Layer 21 of a small transformer language model trained on English Wikipedia (25 layers, counted from 0, width 128). Numbers have three digits each and are written without spaces.
A neuron's activation on a vector x is SiLU(gate . x + bias) times (in . x + bias), where the dot is the dot product.
The model reads these tokens: " to" " be" " develop" "ed" " before" " " "20" "20" "." " C" "O" "M" "E" "S" "A" " all" "oc" "ated" " US" "$" "74" " million" " in" " f" "und" "ing" " to" "wards" " its" " develop" "ment" ".\n\n"

The vector x that enters this layer's MLP at each token. A number n stands for (n - 500) times 0.057.
0 " to": 470485528515523489420484474561453486512412526427513509456517447491509539562503514534476558512491552535538490488539484521544414484411439617531592513523424573525475533525520561453527464491488026510509471558490542508491475501505510491449546479502509507489488482519445549504497451504502489529403510479489473479471458479447592482511544507451469496477519551516511485556517489528462488520493
1 " be": 547504518527519481448532482518468549555476512427490542415505510479560549503516491528512526559493571469499457472556475455525416486416408566516527532531500555499460501486479544468548460537476059489498525510534438536478531522477499477497521494466466524480543493486459477572479478482511501481459478504519440499485524483461493513570512464448474499514459619492525501523490531455448506476526
2 " develop": 516554506470440493508457480561417485477466513508512531495552534416569521550500479521471554493556534423549499438576513425474528419456458471514542489512478498499510440439494525545528526433553435523480525529507502484499528498482540460502543523494470455493498483471450469527486464522496490515516421498546421509554544491471499508512519454512503526484533510471505499483501490523456388510495
3 "ed": 527480514526517524535509517482501512474448463507584519485416513519533520500511471448487550527553499474500452504478464472510499465460494534519526453494478519518545458441429552506475503454443172462489509539518520455537488562501530482512512475487489479471501368486468494516484508516479464485547483496525488495492540476502486485497507486502530483427494485440509516469516475515491474539470
4 " before": 486485543521498491430512513479506458495492491504540538441501454557529468481511499532491557500482490538505501504521493483510418453453452518497568550506434592500476520501452551493515451494515063527487444537489536460498446536434510482465527458520519507460436522484486558492532498495564516511505515498522473503481496479486504452565517490512468457430457608545570505563525494469476455467480
5 " ": 515517491510528500348540578514450471506464505484515497472520523481549501476513497498528508466531513509548491495533484457522459496521487538522526544520439508478432517515494484473483503471507438487483499510478467492472509536483498479503523479511462489476497486509507515483476493492487482529510459510488485460508559521468537475532494506497519488509499515508469471527482535512410455498485
6 "20": 498503503507550478407481539503483468459479503486507535471488523521492501487521511508535534516505514465484480495549505466481492451468527527528521508515423510471473482474457517524493520532455500490522524554486500469479505574488469486508541539511465487485486368444531494485526575464476477521514466493519461506512552484506504499515474526516513523466551486575459455503514501516463460471480
7 "20": 510496555528555492429531510490509475469501485497564565490477544531479498513488475491488517518508474511507457490485500500472496478511503528483512466485499558496479480456455560536489544509486399524536505522523488467513508555492505437488553496495497491542435430469514511476543507469514502512544498480490434541529515494535497516513512507472503502444522551523535477480532499508461497498517
8 ".": 517508529501464479380482497474459509495432472505516520479559478500533509528461491473484582554539488460524504490474504519534441507469470583513558507516425560526460487536472639417477544498492262494482498556490580505491442560490508514445526517525529556455498588451470496459473493502511546558495488516480420521476514479415555470580497532503507494460480523514501557506464490506534531481379
9 " C": 505509521528510529472502494467489514510481498457498566515583508509550479536519510456541527491501512464465502482558504499477468515534481557464547511505458484511515490490496497494501521494506528493468496497526514534479514538527461503487511599523459547399478522500500505511492500486539475328490485500486466491494558526512557471470530491515489495469488494444537487537495531503522458524516
10 "O": 451517503498582509414454495491570452496534484457450522514510467469544548493535535533560523511528502474499505459471460467502476471535503583506519494478524538512463450454435569479533547505507574499485485481574516478567536535536566447533492499493521508467484462430466556510499499491463479423513463480518509507512483486514535506499481503486517508515456490502521438494501548485560501503541
11 "M": 521504522465496489470485482457520460462500531462531536503416526527528503521495498506505491526496485483481505477460497488502461487527499554491475503505540509487513470483457531476467506552493513506524480433573502480540500601502541468507533463503491503452509444513494521485489445515470493342506486514489471521537523552524499544520493475458469524484491509451546528504495485493565559548479
12 "E": 491529430472567477513491509512585463501502504461475547490491517474522512541501492486516523515518511484518530490523517487535482437524479527500488510497531496514506476483437559452511521533471559464500489531541476511533509522503504450529538480539517499523516452486510505539460488536519474442481449522499456477499513477482475512500483530470511491474459514511532469455499447492549540531522
13 "S": 496519414482554520466511479487526472475486512471500526462509494502532490538501494496520515501527464487502531504447505504508448518532448525485511524483504539481491460495437512475498535488494509494523472528540482514526501549527504475516489489518515475551495446455508518529480500502505512394515508494492495505494496531497498514536478441481469531442493516483502531454497506498509540531510
14 "A": 518524430481553483472464478483518474443503564471458516500471534511532492522514496487536498531517483468514526491501527492546475513516456521520523506475521500496531484458476520490531525535484516481514503501516500531550508534534513459539534498534516452466470454516497515511451499521526491410527514480496424524496475529507510489512458492481488527467446532512534493460488480521509544522530
15 " all": 509448431518539473493522477493503493528461558387459519426491503510567547537493458505495546490514508468491449504518535506481473463534505485463511487476552470501533471445474500493544453544499305551452498376498519519482446540570502532470439491535516523441486480472513489485481466490527525500483507523479447583494518530469518437521492523431473558500473474535548481532584533483476557517495
16 "oc": 474506462508486497481499484536459478490473519461493554543561568453577482475476477502515541533503536511451530452519472454538503461475437558443454437504518507479473449503482519503569513474529489554468481538528483537476514516473495472509521518527485484510554524493533461510494440504480521467554451511522466499480478494494536529501461509457519522481516444457540443463499508490497444487491
17 "ated": 467442433522498561449487521457472475519434492482519538456487469524524519498497505463487569484532464495446465470493468509509539450482471550460506435444547527469485463483485556502496493470492244524514494507566487429468498592512508489527546510562525481464540459518483461511470482549500506436533511510467466472496536501475541479530465461506496499453467525484513484489565422526562495524462
18 " US": 472517431472510449439465490452473457484530534525513538461515513566516500557536531467556499511467474500495425528564519524551503484528455587474563466535510494474481402466437487453532512523481394490525500478521509514473500512511496489482493520521546438479489471502488556428471521554468476368512491447495432485514514508491535496549503537471493519491468470546551498476568542502534394516518
19 "$": 494507459484519475387505495455511481512494510539504555433483502418579536520473523470501484471549515486501494509451476503576471489480479618477467538469486459486445472490451516459490498560493471506510509484550478529496528490470509491507494499501539574522524420527518487478453474474443490453493466505491485468493514502488520503560501508465485497445489539514516500473498502494489428507462
20 "74": 554529402478506487429490517491525500491487528514494546481485532486503526509500484468479502498508555475515465487498507486526465465516480517474522511519449465489515467472441534509470536519509481496465510520519504522489510582488516515555508497511491520443544423515512505487497561489514482438509491490498429521496501492559500508533472498476478481449522534507544500529517435552519429533561
21 " million": 484497459534510459480509490484586448459476518454525513479518505516503492525479445457510554542504515508484427476491543474531503451521478532444487465494516500488501460491434563515503500476498408503495560547587525506532461494482496518535486501519527502526518434471463459429517572518482532447509465468481405551512489508487497472547466483468465497464500539541543503510505544526511486479521
22 " in": 485492471482492476384507481528472444512432496481504549465547441483480448489514497473523522461515489492405443478492490469499481464465475503481525528445516505492461423481504515517482514478475250567545436524546460538532493500460500467477508509532474510509529482479505499532519451452504508545513538532445444515489536511547497514534529488483470520487482513504504482508518509507463497524550
23 " f": 477424502530503459470504496540396481490475571497528487506520489499483554482491484483523514512503484469450494512518524461541458463473519535474500537480524419538458484478496464572514525497515460473539461527460468493522515449506513502503521497504507493503485469492483513499461505506484519569489521542472424489523606499535486457403491530459484501485472492500528479563471604525559426484487
24 "und": 510548531528460440493510524544410491501452533437499585520565518469543521491507487483464548468532516500465564471461506509527525497465533514437510518497526526558428412477480500544505447488526465527508544480479498471504484424536492486515508497562501436471482492479464539503508473499509446524550481506487448539519515537525426573515518506506457486502512490483577445543497563491517486497491
25 "ing": 477488560525494517487514490452475480462466504502522517481532506546520479490529458479506505493527507484480441440466523515548514446480484497493504520458495521526470463445474518514502454509498332521507511481519490442486527502518471512528503492542540474511538420512486482507475459528486518405512450468505491496489518525515480495518500484481529506430494478445548535509485462515502482527464
26 " to": 500486471507513513456472460545447468443441540453511530487485482527504490562488513512485499485518505523517473495463500529541447479467446537469563486490495504497477484511514525466491484499485149529510464477502501489495489540512522471507514514547482540514475466494450516525441476509513491567465535488459447529485446478489573508521541488484514521519510542470479481556525462568513497514521
27 "wards": 474505497484482536415497468495452455494466521481511546454506482481490486528533487504513521467491501514495515486471503510549497511463437519475530533467496517490456482516504536503517469524519185532495504546485488487454484492486502434513494533551489502501486494517474520528462526494520481466479514507486483487477493490520552484583509549487509497524479546510524504529567515488485444511520
28 " its": 517514478492547474405531470463457443501497493486525525459491428479538511565524535481534516539498524483485473475501565476530497484541457544474545510522499448488505514581480511498507466531521230493500532513506558527431513492486482464477475544500516450507552459574447502510436568516444459556509511519511526497519525561525582489511511547453487506466519516501509441539535503500478429518512
29 " develop": 513558489451460452492468479541508462484501539469493533518525546378569510546477470499477564492563483425525546436558535452498518443474482475512543493521448500512478454442489483574544507517546459508504521479542465509492549476445547517515528550500468474486470463485454513544499460523476503579461461503547432471562557511492484485516518504524489506505505515497462482488524501520453404483535
30 "ment": 495471493526522497478537527466427451498521468480569528555470511507525502538505480474509554519519498480487481491497535472455491444463517506491497474515513504489514452489452500548473467514488327481538494522530500476502516559487466464533527499498543496475504404517514502478492486504445482476495483490523473506497512551540453530509514466509468513413537497439550503468484477538493489499434
31 ".\n\n": 504493497451485503413518528468468427505441493450513502430571472504537519539464497469480638517476493478544515428487480506556445469443471584519631522492444529541460505530464536413494495514529301522496529586555568494495434572471517504426529515511499561474483578467448529475463472464535554540524548505542398472516497504446555448571561552504476536409509522511516543516455485452589495539414

Each question shows the input weights of one neuron of the MLP. A number n stands for (n - 500) times 0.0016.

n265 gate (bias -0.083): 435552690452414544529439555533588600643445353403433416452542478519368459595622532619258500191340399669482478401577535358486696491232432407470509522516482497398334658558494506459424340379628558297564503598543453581487447519410525546589539434563472411579594653528500524569477566400522310655520441386460519479573243431418395644589310559291532394538596359533494391480449560381561500385670
n265 in (bias 0.028): 483377552720518458785430712638591621431559642500550580323497504520424410658572430690401427563311629479461526588332584439503468367383240487417555477449400415620598669654601395534385243443658383511404466432545421282615496435306686576710676586660421592431545595295409647602488433560300426438525540419213425644153629424592365563554556378306644474384684571471464534472357704341270460322586
On which token does it fire most, and how strongly? 24 "und", at about 13

n213 gate (bias -0.149): 419494552480506308607365280485489568419406540440574358665442569696529411477532491582593443554520551554611434457375739488397541511665506391447571509372819506406470690476553506540447487543559523559613152654453771485407509463546548519494423513488376500546442469533417497353523489463457515548554489418566437626431364289443524233663500332536573561531470627668591457491613425440578617491500
n213 in (bias -0.058): 492682583405440503513367568509586351544368560547441509494450414628514487529670304460484539673487539500474331593483414689596535673484514700616640381497440469548421610647468573485497497545596459460333500480453524443418443469597423414423479672469698629511406545387554569518401700554630414587539473309390544483248629270647590510566414372412566521394494460355570470590732435615571465543483
On which token does it fire most, and how strongly? 26 " to", at about 28

n113 gate (bias -0.226): 303606589503104385647358444618547487468310405573483324339537510614557597539428456518477599434692555515629456321515433548661503552369345465497357401293578494487351538485521636525494319403642659484494584530378312302396438467524460567565592439519538513406576598466609431494507581535393596551400539575405492621540595370615519440587500695573454465564553622609333472482500391380435570497581
n113 in (bias 0.018): 513510491510289637396518514691517479300423595613386647475527475454603546444268574470384673460200542347582437442500507647371659516439579232580654468522500523472369592466493528528528748650553503658475608503438676507547598512552486441290396649602586468470688604534373639413485509607479616606410562414329362706422392441438314690487435325591740237677335445643614431549539454375606487415470
Which token does this neuron like most? 2 " develop"

n165 gate (bias -0.119): 456602456601246619641465480456474425574298398525503591669460597496585631631533447475614691315558492497522463561419456465482470526378432502429414535509655363395683611589500474701480494487233722483521433503559523434434551419574574615517678417535366468568560414667527473560512548466474539553567549525482500423607524464500545506568562376564586591543437578494461645300330427589404384492563
n165 in (bias -0.165): 491573522457442396363649596584491581482518415431537435497368355555512580408408614577507539490590440400687430328549408516546549375386433473528491471753720491548469516459447468494628479315483440552391486555494371542552506776521640541595390480627407596373549701694663577403415460645545468536713442549649511438555396161521702483442567642625574397464853524391397532551460388720490473491503
Which token does this neuron like most? 2 " develop"

n107 gate (bias -0.066): 436398533520447598517621515551523497338530636571377429545440473641494471410683497483457364457553350528363510571480407545406348598381356447571526318414387464283523551503534564476518283508515398467572398573462553341418614462642343335635431567574526557544586488520296607609345479312335523515429639611361673416566400581357526370413517508489430497525453594409455456580476302321491459561655
n107 in (bias -0.017): 582667552434575402593392342549502549353570537617347512503356457698532644572563592414633447541252383588523385458503497552409454464441390482523416500453595599503305442685792579627654494580485426589540443474632551437477415583510476503674529460448464491569545542443440667615411650630551461518576465477358534529406520446494464573669556617301475744483602511610445587573475386304485565452520
Its two highest activations, in order, are on tokens 26 " to", 27 "wards"

n271 gate (bias 0.010): 600414505503384356531756503595514512620567552440453469506334610576634426525356411423421484476540419486588558478354397600577522637410400581625363603455371366442436535616469521573524392356381630600533332467582607413446478457400575463409455538676514497594523564509600564454411508219657506496505479409512432542432714598443578482442420401294539607435653541363438616514554405434426442697525
n271 in (bias 0.006): 544591532437429605457456432486451494727564568441674422444432553362550518610602452467627393494491622540489602454246672558442497511560555458514445523542372489451500494410395396607567408584518430681591590568367537454649478403380614509562648359416457427480598480537334577241594520589546452506532395417549478412463435588535566685451282329494223489639440560478539623460426541571517480503429
Its three highest activations, in order, are on tokens 11 "M", 19 "$", 13 "S"

n34 gate (bias -0.192): 451461510402428357550420577401438564483643313440505494626476614418648585385595388624475606554448330497707349660597433607452503534522558505422477634702604426446547423488584397449777349601577536445281443695479467464398418432574268474568435407378638583463579645631427491340516444536449357587388470477711547584477420567489380452425542486550503533548563597427436356300435589556548477435419
n34 in (bias -0.096): 451470604590461497528507457630548493627584544390470363576656376505477355632510340532652600486583481468179451610503565292631301500573745343474568514444503459634585565369677503581239421619503438408403477474535426466540376474323394322398451411595390682426534601453412526274507583625608520545422545609446471268630503429623440699612633276513538547347483456490292423431486579601341565389709
Which token does this neuron like most? 30 "ment"

n181 gate (bias -0.198): 557350599601459386451551344570528537582485606418258344614383692548383590434557525566441436459532482608626568518444497370375677515616602565757513433386699286451644288703541482265692570579453539275338386400509444493528512454567409524568590465560612540491712606497330626569619626566569438576257577560553608487649416398438428458528386533683411424635503472541551592475689520643539571472664
n181 in (bias 0.158): 371339448381436274515613332606482500493484309451620521424578456519476453500537507517530523404496487533395540570513612554541337589577442548445346245563535560387747442472561529447714572569504437471602663544555606592503497494328693658751617463741609562528386582384310520621264173557553594548325319634302623435732524598430535668493318631642614142513641393521524695563362627467588505570368
Its two highest activations, in order, are on tokens 12 "E", 20 "74"

n172 gate (bias -0.108): 463388525369475346553437249477531509580516434384534492506511569541433562494595413578469422521534324582486324636514408296505363497491511480503475580454676294512322669506536516640434438487333574325578516372565509480401227535447500614380494513594393566559397535535420444529343596471535575604524591607343550492356503466497616586472598495358512477465639308579458325519491405545500439255500
n172 in (bias 0.030): 637547519440416296460342500482586968382578600364500543463471635486518516546465285444523429515555517438353535435677545544461458473644433382620447574511457434770259649518479371584564645468384559504605733364629646269512379468402663360529621465519609680551445666605735497482241565683595785399493497484398547735437462609318456627416673582365435646445544469574415336678354530492778542434560
Which token does this neuron like most? 23 " f"

n128 gate (bias -0.229): 331500534655622522513356332641636534511472489652275579453550320672529460419628670393446494570477401674477421563483383589363558435535611459573459617726611509497453528527663396344522630532341528540556473341508558506673414563337476539566476489522415571439396595662474485631638546357537515538350549598569560427480491442429358410419425347396535445463445443441350640267509578557470561511523
n128 in (bias -0.169): 629673528531677865539496543574588716490439675707546359760546481587622384552587541667619628420679537630576585541538426636423622409576467475441479482572414397460711500397765237332552348455683528396530459559453616256624723610426457450407436529441424288446507537511592594536623529431704514446456435520422632486562445542882417592368307366461515387591540527574504478408369649665407413462343
Its three highest activations, in order, are on tokens 12 "E", 15 " all", 4 " before"

n66 gate (bias 0.024): 502551559522438523518475494456577592561466480536433417500456461561421451440487511615378415534471465640513477527451486533432513592464568471561459432514517396399430560448500510542549398395459558418522515544521590511479386442482419543414530388496509551562504583570438392446502583494460536547447560368549597473572411484445491415444504448493425510456536532469515409450486426484589641547482
n66 in (bias -1.391): 175494860524030718772601500488544630777329355929484286475456557581441375441788466277584608326480443696670229575617513537152529722379534432843268531725646425574536713740777378586638625505336930125374328705357328728500506681401512937572608446469365733268667809573532858451480685334673652875058885732540734459335377200287433429635573461279730439660776297565221439339431613411415396233812
Which token does this neuron like most? 21 " million"

n142 gate (bias -0.096): 419445584557384560603464585440575598646420547599463477253512551546480440537486302430453552491528530506503347563329443500453404445672462510503460554426404497312372521483489348651476651461515575560485546424409615627600539740335404563587445534372497663376322497453503328544534503606470599570382487268408334443500307378450658634604334444520537547368459656528554574577464500454410525439472
n142 in (bias 0.053): 489719341483552537497500521374528531612497529427440515593471351561515428541512460491417418433562486460500539614353423445470689342648450521789477509484638451436532534455474588378543545656550472577802422552409542442490615631539506574414488748571313394553463390662347602518706325540613398437537476791425623517526442597503497423494404410506377479415673523485620403489653646556395526385546
Which token does this neuron like most? 7 "20"

n268 gate (bias -0.097): 477310529307340672456630411488430360577488220561508506528417437534533563346592382467389529620450425433600436376553484563473402520397627431551485478387702488469494655663559466379497328346443487264494628559593324652482342535397601503409554571491457380429640671622458482559454604587373567514408500640503420393517271313372555536538436584503709348477472386455320404457367513538457507389515
n268 in (bias -0.031): 503562446586604252486517441593469570579728675540630478530607378377538515548411423601608417396525512547532589367396540523477456454510506410586513534649585622589455554413455392404595305647803548648582407591486454517475678265568497792155690387550556551503453730415371721566549459390477526522339438568489474513603535760497457517336484351381479371361559444522478593438459429312536426403465
Which token does this neuron like most? 31 ".\n\n"

n179 gate (bias -0.116): 411578615289500540363469551314498485581242512426399438438457522453515478278506503453519571608536537643552521491445609559432453591592561329717553512490340526430426519658447718387388630408406603484475480532405506390331310492448418594491542361704366550562454534503574497497410400390420548552540705470346518371389506247360597445636473593583497497540503627471367482403444400506530472339424
n179 in (bias 0.068): 539439479444415692497396518320502478463565341600456580278582450536562524444661585599584520404546560486626389560549394717568459528503467654656408460641548537534456425611579461617343582440519454444541449544508414463440491320530548526596503599450607425264657392567577377466377587525279325423437560533431497494431491487483673529311521539592544442756546702491621466531651606636385314592614
Which token does this neuron like most? 5 " "

n171 gate (bias -0.156): 421548591331384481583457405370580581518512485483577463405434694495407593436506512500497497490644601645552486383707314403506586634513652546525354425326430548670519683365691523497516431477730652196507349448500445670467515494614573623418597475562375543646284655573642549420571526735558687560455489659714605420610573486449535618411427376416413433464516551618584410386497598493725614521555
n171 in (bias -0.125): 591432509385461674546542500371666455399296584595359480286322626521599518431447580418446519661617704580598456510513427451743585618283494532401434500514266342295387538456609227524388232524588260469486554549305545572471429533423442518588447572698544672608376507422691428552359540586493486582574586415636358595268539460432520475614497673433763404443466506540543476516553542543625497565392
On which token does it fire most, and how strongly? 10 "O", at about 2.9

n48 gate (bias -0.093): 500617547445552479457544422480433701545379586644519456506479478392596527503407466714631514370610587651491476449419475515519648562450431531445421359665509417364512590524410516421432494575373628497537398731698509436361480445435476420583609521432554512529692582560768639433641358369612500581291481333595518552578417606324699490393425434503456406435461434453365730455304358572497507506457
n48 in (bias -0.058): 636491548452577601526452353617535412426387494546494641478441675558539442319482454547333434604410575407547401727299500638453562488552579341443548352539389497413530291491473562332544347450497296636720316571406407435600579406680448427503476268384698630415425506445549589410533390410416451488451414537500591446563509556576497569618678441406523637500404497554551522544717608282396579500604
Which token does this neuron like most? 19 "$"

n20 gate (bias -0.262): 539243561322438487546681625306553422406466468545525596513383573419601527503530575518328563526464577671609455517638651491579592563532584426577524720558399491454425815470657344481481487522503565333557497538622432596595439447666515674612584508459374472424559690650581473299487533475351473594486511550543642467437427257338488588615631547524593583552608383616449401405500301494521597512615
n20 in (bias -0.017): 453425479414579364592641374576551462610612532263414507444535542678408388454589781470377717331401576426536586478360524601403447424357534553513546420396419568668277556453474528479528599467807488556437465484382644682430477426629616504652339440691517507503348400605597415651453820586455490587497460463456503484625555555664367496650480676497614325589592277467424589484662682362537571678480
On which token does it fire most, and how strongly? 19 "$", at about 0.69

n167 gate (bias -0.087): 446639456597577548453592553382460476549478629564452413503411421449635429463460692628422370297526384581403508584423418491511397470419454406483437476531524559372613688585574522335491392278564447424390470420659640428482486552619530570465515702364619491529401521615306597664468495515641512631553564368555606469289327525424370280565482449364562584475619410661575557427445454651535489328469
n167 in (bias 0.054): 689309455375492444500607506536586520537503465443461576473477391446392393351434481456518441313500401340602433435596597453564475527326618362525478409569363258405480429486583550462482469561393388585494471583729636460502344450540583426460517632488491385541529477514640519387644690590335560511532487581410400517367275521299552491481557549582557477449431541497422523478619249381586496435511
Which token does this neuron like most? 4 " before"

n101 gate (bias -0.168): 426658527446377360469442655579587415549520343535520518420282571519415372473437512470540500497325415556509342523422430643277365445431529495600591541237652497613558490580590367503539540578587627657648511542462340481428458364476550647596491558666481500426487661593259572374447458311481426542441601568655410226392470597400603444554605387213409456480694402461454487477552461529531529405530
n101 in (bias 0.023): 220490558503470604426754462432515560386575360369456521666617659541575640497635576493526405374481366424581540480453672564450480510592452449364483400367367577676490435321263752224504485525457506550428291456391599578506487534500479560455603543453511507454454276573463223489507531719656423634418633504394595568652366414649644552537441573490390394224489613384623634361616518339497701630747
Its two highest activations, in order, are on tokens 31 ".\n\n", 23 " f"

n256 gate (bias -0.165): 482427595478354526467648592552468577394434364395553585474522566631511388565419447505411508468584586370643361497570402486622395644356595555337454474565634333579454486348592469458636394463480602379477374626454494486526489554485399518663635483417357503552435418687666327517533618579469614496561503397567490470458505578542424571500456571654614768384629548497505345381488558582520509364540
n256 in (bias -0.013): 446549282488314299438503555437579509426399456367525674525595300574503519491459483488464503613553534488532484465568616381426509483429463487443682459435690564423551541536470447441699503508541490368513676450668451618539406473440356405667364495513488731652394525515591385469399645311453463509506619640344422648530494474477494298603649692383343515745700672479539488509402427414567450623607
Which token does this neuron like most? 21 " million"

n280 gate (bias -0.128): 415337520461392562522560480576605532551495484415464649482249562437411464478486497550424419364516425516558365486453462403410525476461405315623433562370620522665368444656620518451352435482384483515375429572488500468498363352556606485608452480424462414490626471500351461578359454378480529664495578519528553717407489420446477368425354354444350616605523648687391425381438381329589551527506
n280 in (bias 0.094): 466583529446293500384459500557315544605368450401525563516510519471431495340470618512448560691480402532491548564441380563552290586764477492464467550494555596494662513654458511407497470618519411736576555441452621686345333471523580484378482546792478611633547469292366364534366398323596292576595542470430457458520676355424494471535399584488593438434404573539443447407297509526488569541301
Its three highest activations, in order, are on tokens 22 " in", 26 " to", 1 " be"

n88 gate (bias -0.171): 489466551571272666637567451539469528583408354503434509402393595579482549476553607580432537471510537794657476512423418550676453491391717297545401403665653442642455617370640354525402517330449537519656621550417571540542433529607528684561548538525663532622565559632490497370589495469649604528514475594450562553593615615480318412538366427536574429402534366640659420407703604346405495573595
n88 in (bias -0.010): 524394520500438507486503384405333441638230577520512598320549573394738601472519415388565527517490775479665477424364570474402444518368396500444320404732613537591390477322559415595347598379557506457410566646360458510583485607682452448676490569474341550623569631542500491425521436474487606371506520584521514656703485413521341428587513691586405370503435546692396461530256773463487578555456
Which token does this neuron like most? 24 "und"

n220 gate (bias -0.170): 433533474217355429523563608641530708466449445584418538432433316521480516485515531558452551497419359426512408318431540571524427652516575459374482420449677345646641587589433450460369575492578685695566599457374591485456379534487425403542553586503524671460359595620468337268713557491573518516574612320611529412526480510500403596593548538325566406319667480509547673432587481569668437385593
n220 in (bias -0.178): 405503472547506563467450410633393428380376460517468566540474587460352586453425421506466470394524597531643605479460576536584756485639518528698544530459410540331462490433274473464420514494503368490510317525382689539558466729637387594337430466609256179345589405584325531451666607552408403578445436412535534422556556417457604400727574474570168523515393626453487337408587393206474613478522
Which token does this neuron like most? 31 ".\n\n"

n49 gate (bias -0.178): 527315500642364644522552488451439569475489528676428437415362318649591524554548539407590434506370483380364372389554569263445543632405438485440371271432515475358377597622514669619715554471570640419375510551390621458586436520443424591707532451632435576453554592479357407524538508384610506493489556411567403352312359428603482625573447479448620376453639564626489541456457564525474539522594
n49 in (bias 0.003): 414572454485476407658519697396545513465377539505568518296505500500421536624509294412334418725453500476458308426461638484438300386539486530406466506510647586336203448435494551364694372349636484622519755509500563487489392464490613523599565567532667603419468554550397618481450567513586279575453500480708497661704425739447453467509472414457605532500595592549555538524448607330409266485427
Which token does this neuron like most? 21 " million"

n52 gate (bias -0.134): 535396474592420485555614417332638642481575395459666430521507457465350418468560386497544561440548561472543632503611661436458468664531585513497332381556349494372572613468488546602475350596488647387414617400531512386569477495568604433556380340345446540450446627657623680425389543389500423571318551503245640529587426646320506557452411486474435401511384330416445452408285466522675571557643
n52 in (bias 0.048): 638363471497381397497448313683577350565293682567560500386465590552773548646484443429468538553464538322368427544603473281578494440240294575389503356440543592591637397715827604286600345470528477411441602378459402679356427520453360590447497512493621614547429653587553464476482470635568613455453585482475629429496551496462604447571557460431661720503645478536565561345427441800467373449587
On which token does it fire most, and how strongly? 10 "O", at about 2.4

n155 gate (bias -0.135): 297453433417398440614414627373521551522500463598622575613498430601454397543643392355425558431586483587565410372469736551479651492398600482509463412422579528536537503517526260530607404495503520618497463571587542506487477492615550481632552610482687683406470521591509602375393558443631465551536433805401662320379356494634556431401433441387719592472565587497480551405384348328662546480506
n155 in (bias 0.100): 497533503468557393329422383516636317348350338528465404244664547370449386377661546569354402683355540488613466500487393604494383433414563444513809547462484475668736561255484360570662362465459483547378600362639510470450503529461513283487481349410651628674659463585601667424381500490440337596528420575553511332564312468450680726513477548593380546525523469484471530546534493483389459547468
Which token does this neuron like most? 25 "ing"

n50 gate (bias -0.121): 363485608589397615472509533411393454636631558688462515478546516631441448438462520614490426590464432465565351494433453435427471594436805356488476316487500526460316347398556436608484585473544606437513538658315478275474555612365561774367623468625420541449457444494555532438653489648602376621443638503523524521615555484509393296491424400434494392491466535491467374302415670424539665401515
n50 in (bias 0.032): 395514657453406571497748607500495500558598520437559476357384267687537503550463500493371221654500455730607521369507578511395470542398615518473446482540479447448378568558490538479500631584590411365353747727500570546399490473477434370339568331465444711589489486368364313356548497504651583656533343398451518487613560325516375183697362289452511476536619546527392241307539382392503672279567
On which token does it fire most, and how strongly? 7 "20", at about 15

n288 gate (bias -0.161): 421337497478451467594517366550511604613386524428529522500444477490537469407485437522551500233445470585512534443383608301440556467396635338413384628530580533336297559437652348519431393486430633411477579574631461759371476531642289527614403574461413672514338682589476534464609348244539586548512416490538634704500574589564259456494573427293379429560568476528269616337533404286561460512648
n288 in (bias -0.022): 663427500443537500380482413694570794536539384485371561644500558495439587463513510554286343324500396484450464461340596418422403451569593491422255625423608421637497432249534621306478511416666456632590547446418324458470507321349340619534319374343507374485528383444363557493961388363370413521749491261742539365658537634632497363537382405425518648435419417493463549398486690380528522440460
On which token does it fire most, and how strongly? 9 " C", at about 1.5

n19 gate (bias -0.068): 404399502515408484496362513458599606483535487609524523591494610506461564575644377515554458494604398601574458482188637473240508570536451491461591484553540589471375563429495478470475612500467491473500695528465325293457487456361652546574442465383484552656348470476525688333500483508546434474457459358572551521471615451550324506298474544458492546442406566505518575392561407442460589431531
n19 in (bias 0.110): 601609513475456568455698467473505578505498476620544510579571600442535398507414397608468479583434421531475373462390544565516539569511329559562550484392495558623455408412414542621645552612613452597487546434392418549454371462508490462518442457453518468561308396592546448570710552392691462596495468400514473367544549366628278410387561526402516554567569536498590659416405489543365415454586
Which token does this neuron like most? 7 "20"

n207 gate (bias 0.181): 549543485432485531371448538456495510360528407496511571580432526573603617500534557536585429396522436474544460377457402364496573474682394541395439510553350388439520397445461626413401614403419511428391591500419561411343486487634457387610465565454515290627393362485596556515573363355472460396363586423448581505530553530529439551630570498599516551450586545324520414576458497602482523651558
n207 in (bias -0.033): 533411551584522573537328472502511573424548374438472425671518418410609509530613529608378548422552557493529533693243586364420542591457493463515468450524480345341502382455601491479474585523397515445511543372484346443535585516431408541497357550458274432462560490457616507366424630472423411535409479531650558520522600544488390590328510563650631456526544595589473518505513387497632548592515
Which token does this neuron like most? 6 "20"

n298 gate (bias -0.160): 391610644612334488563543456529577702731453585596377430570439521586566442540600400328560606688487636556554570514423457509582480444354500454535442439447639364515497521532509424398617554415331637402349503426549413473426483614610545478585608597442491632484419693589481337620563790497563420585469648584594516503490304443435595655483441468497730434425640410468659554525568488599476539472549
n298 in (bias -0.015): 518411439500275333543403415413380591511540729490651663744432384512474431406564690478517540237315303489418520485515680540649324627508532510572466305320702674371557656561492404508203290587512381456693504601486457488347348605466508629308592352850480332638614342446401567331442601535555473506485489623323480297609623483750578330575411553401248480577453341519246390265576532403674346585237
Which token does this neuron like most? 10 "O"

n90 gate (bias -0.118): 508409594528379527567257532491500458688555561561537557379498430509648495576475541582755580503468580589523541406424431440445627525386519475523343464744488586429494590451636436631388415372336540395394454506632500595445536710627526425413362443467447433523494571681438647402584531328260462551459532392634574639516427399386450528610465679457460535371618586486300624530321588479482441556554
n90 in (bias -0.021): 446581629554470598450426522482585569638465485387503521458465593464615613404698518437602433362466500485551581474503663551317464407380603431437352465412376609494436589445503540437455621675555442439455535372527428453580541484392404430515451561557347308434295390333243527412507481597500432493319503790904538383419330570465450536479611441256240581459475444397467375559394471636364543456461
Its three highest activations, in order, are on tokens 0 " to", 6 "20", 1 " be"

n158 gate (bias -0.162): 467524537611549506472500581562461466628486468605481476621643400545532446203570483378423613538513525637538421511659614663597485573386625332570388454560722454297615571479582533540634442602559500404659558500395451685394537571621572710521494425515361444500653634506593671640506584430256596552520576546333597311438341594497624596555380560470664515458633572354409530509572537600470481445448
n158 in (bias 0.052): 437530347537397515525491497503410379613545551492559599414483497635491251488537522540276522610519539475595414584503396591543517372575538457506395390387432319494430335447607481729340600500491515457386540569578590515334347516532545516506643516567509675503415391512611583506357591368437536534657349604532448491574574580745473376629595551632569329366641636283645386517438411630601465503572
Which token does this neuron like most? 16 "oc"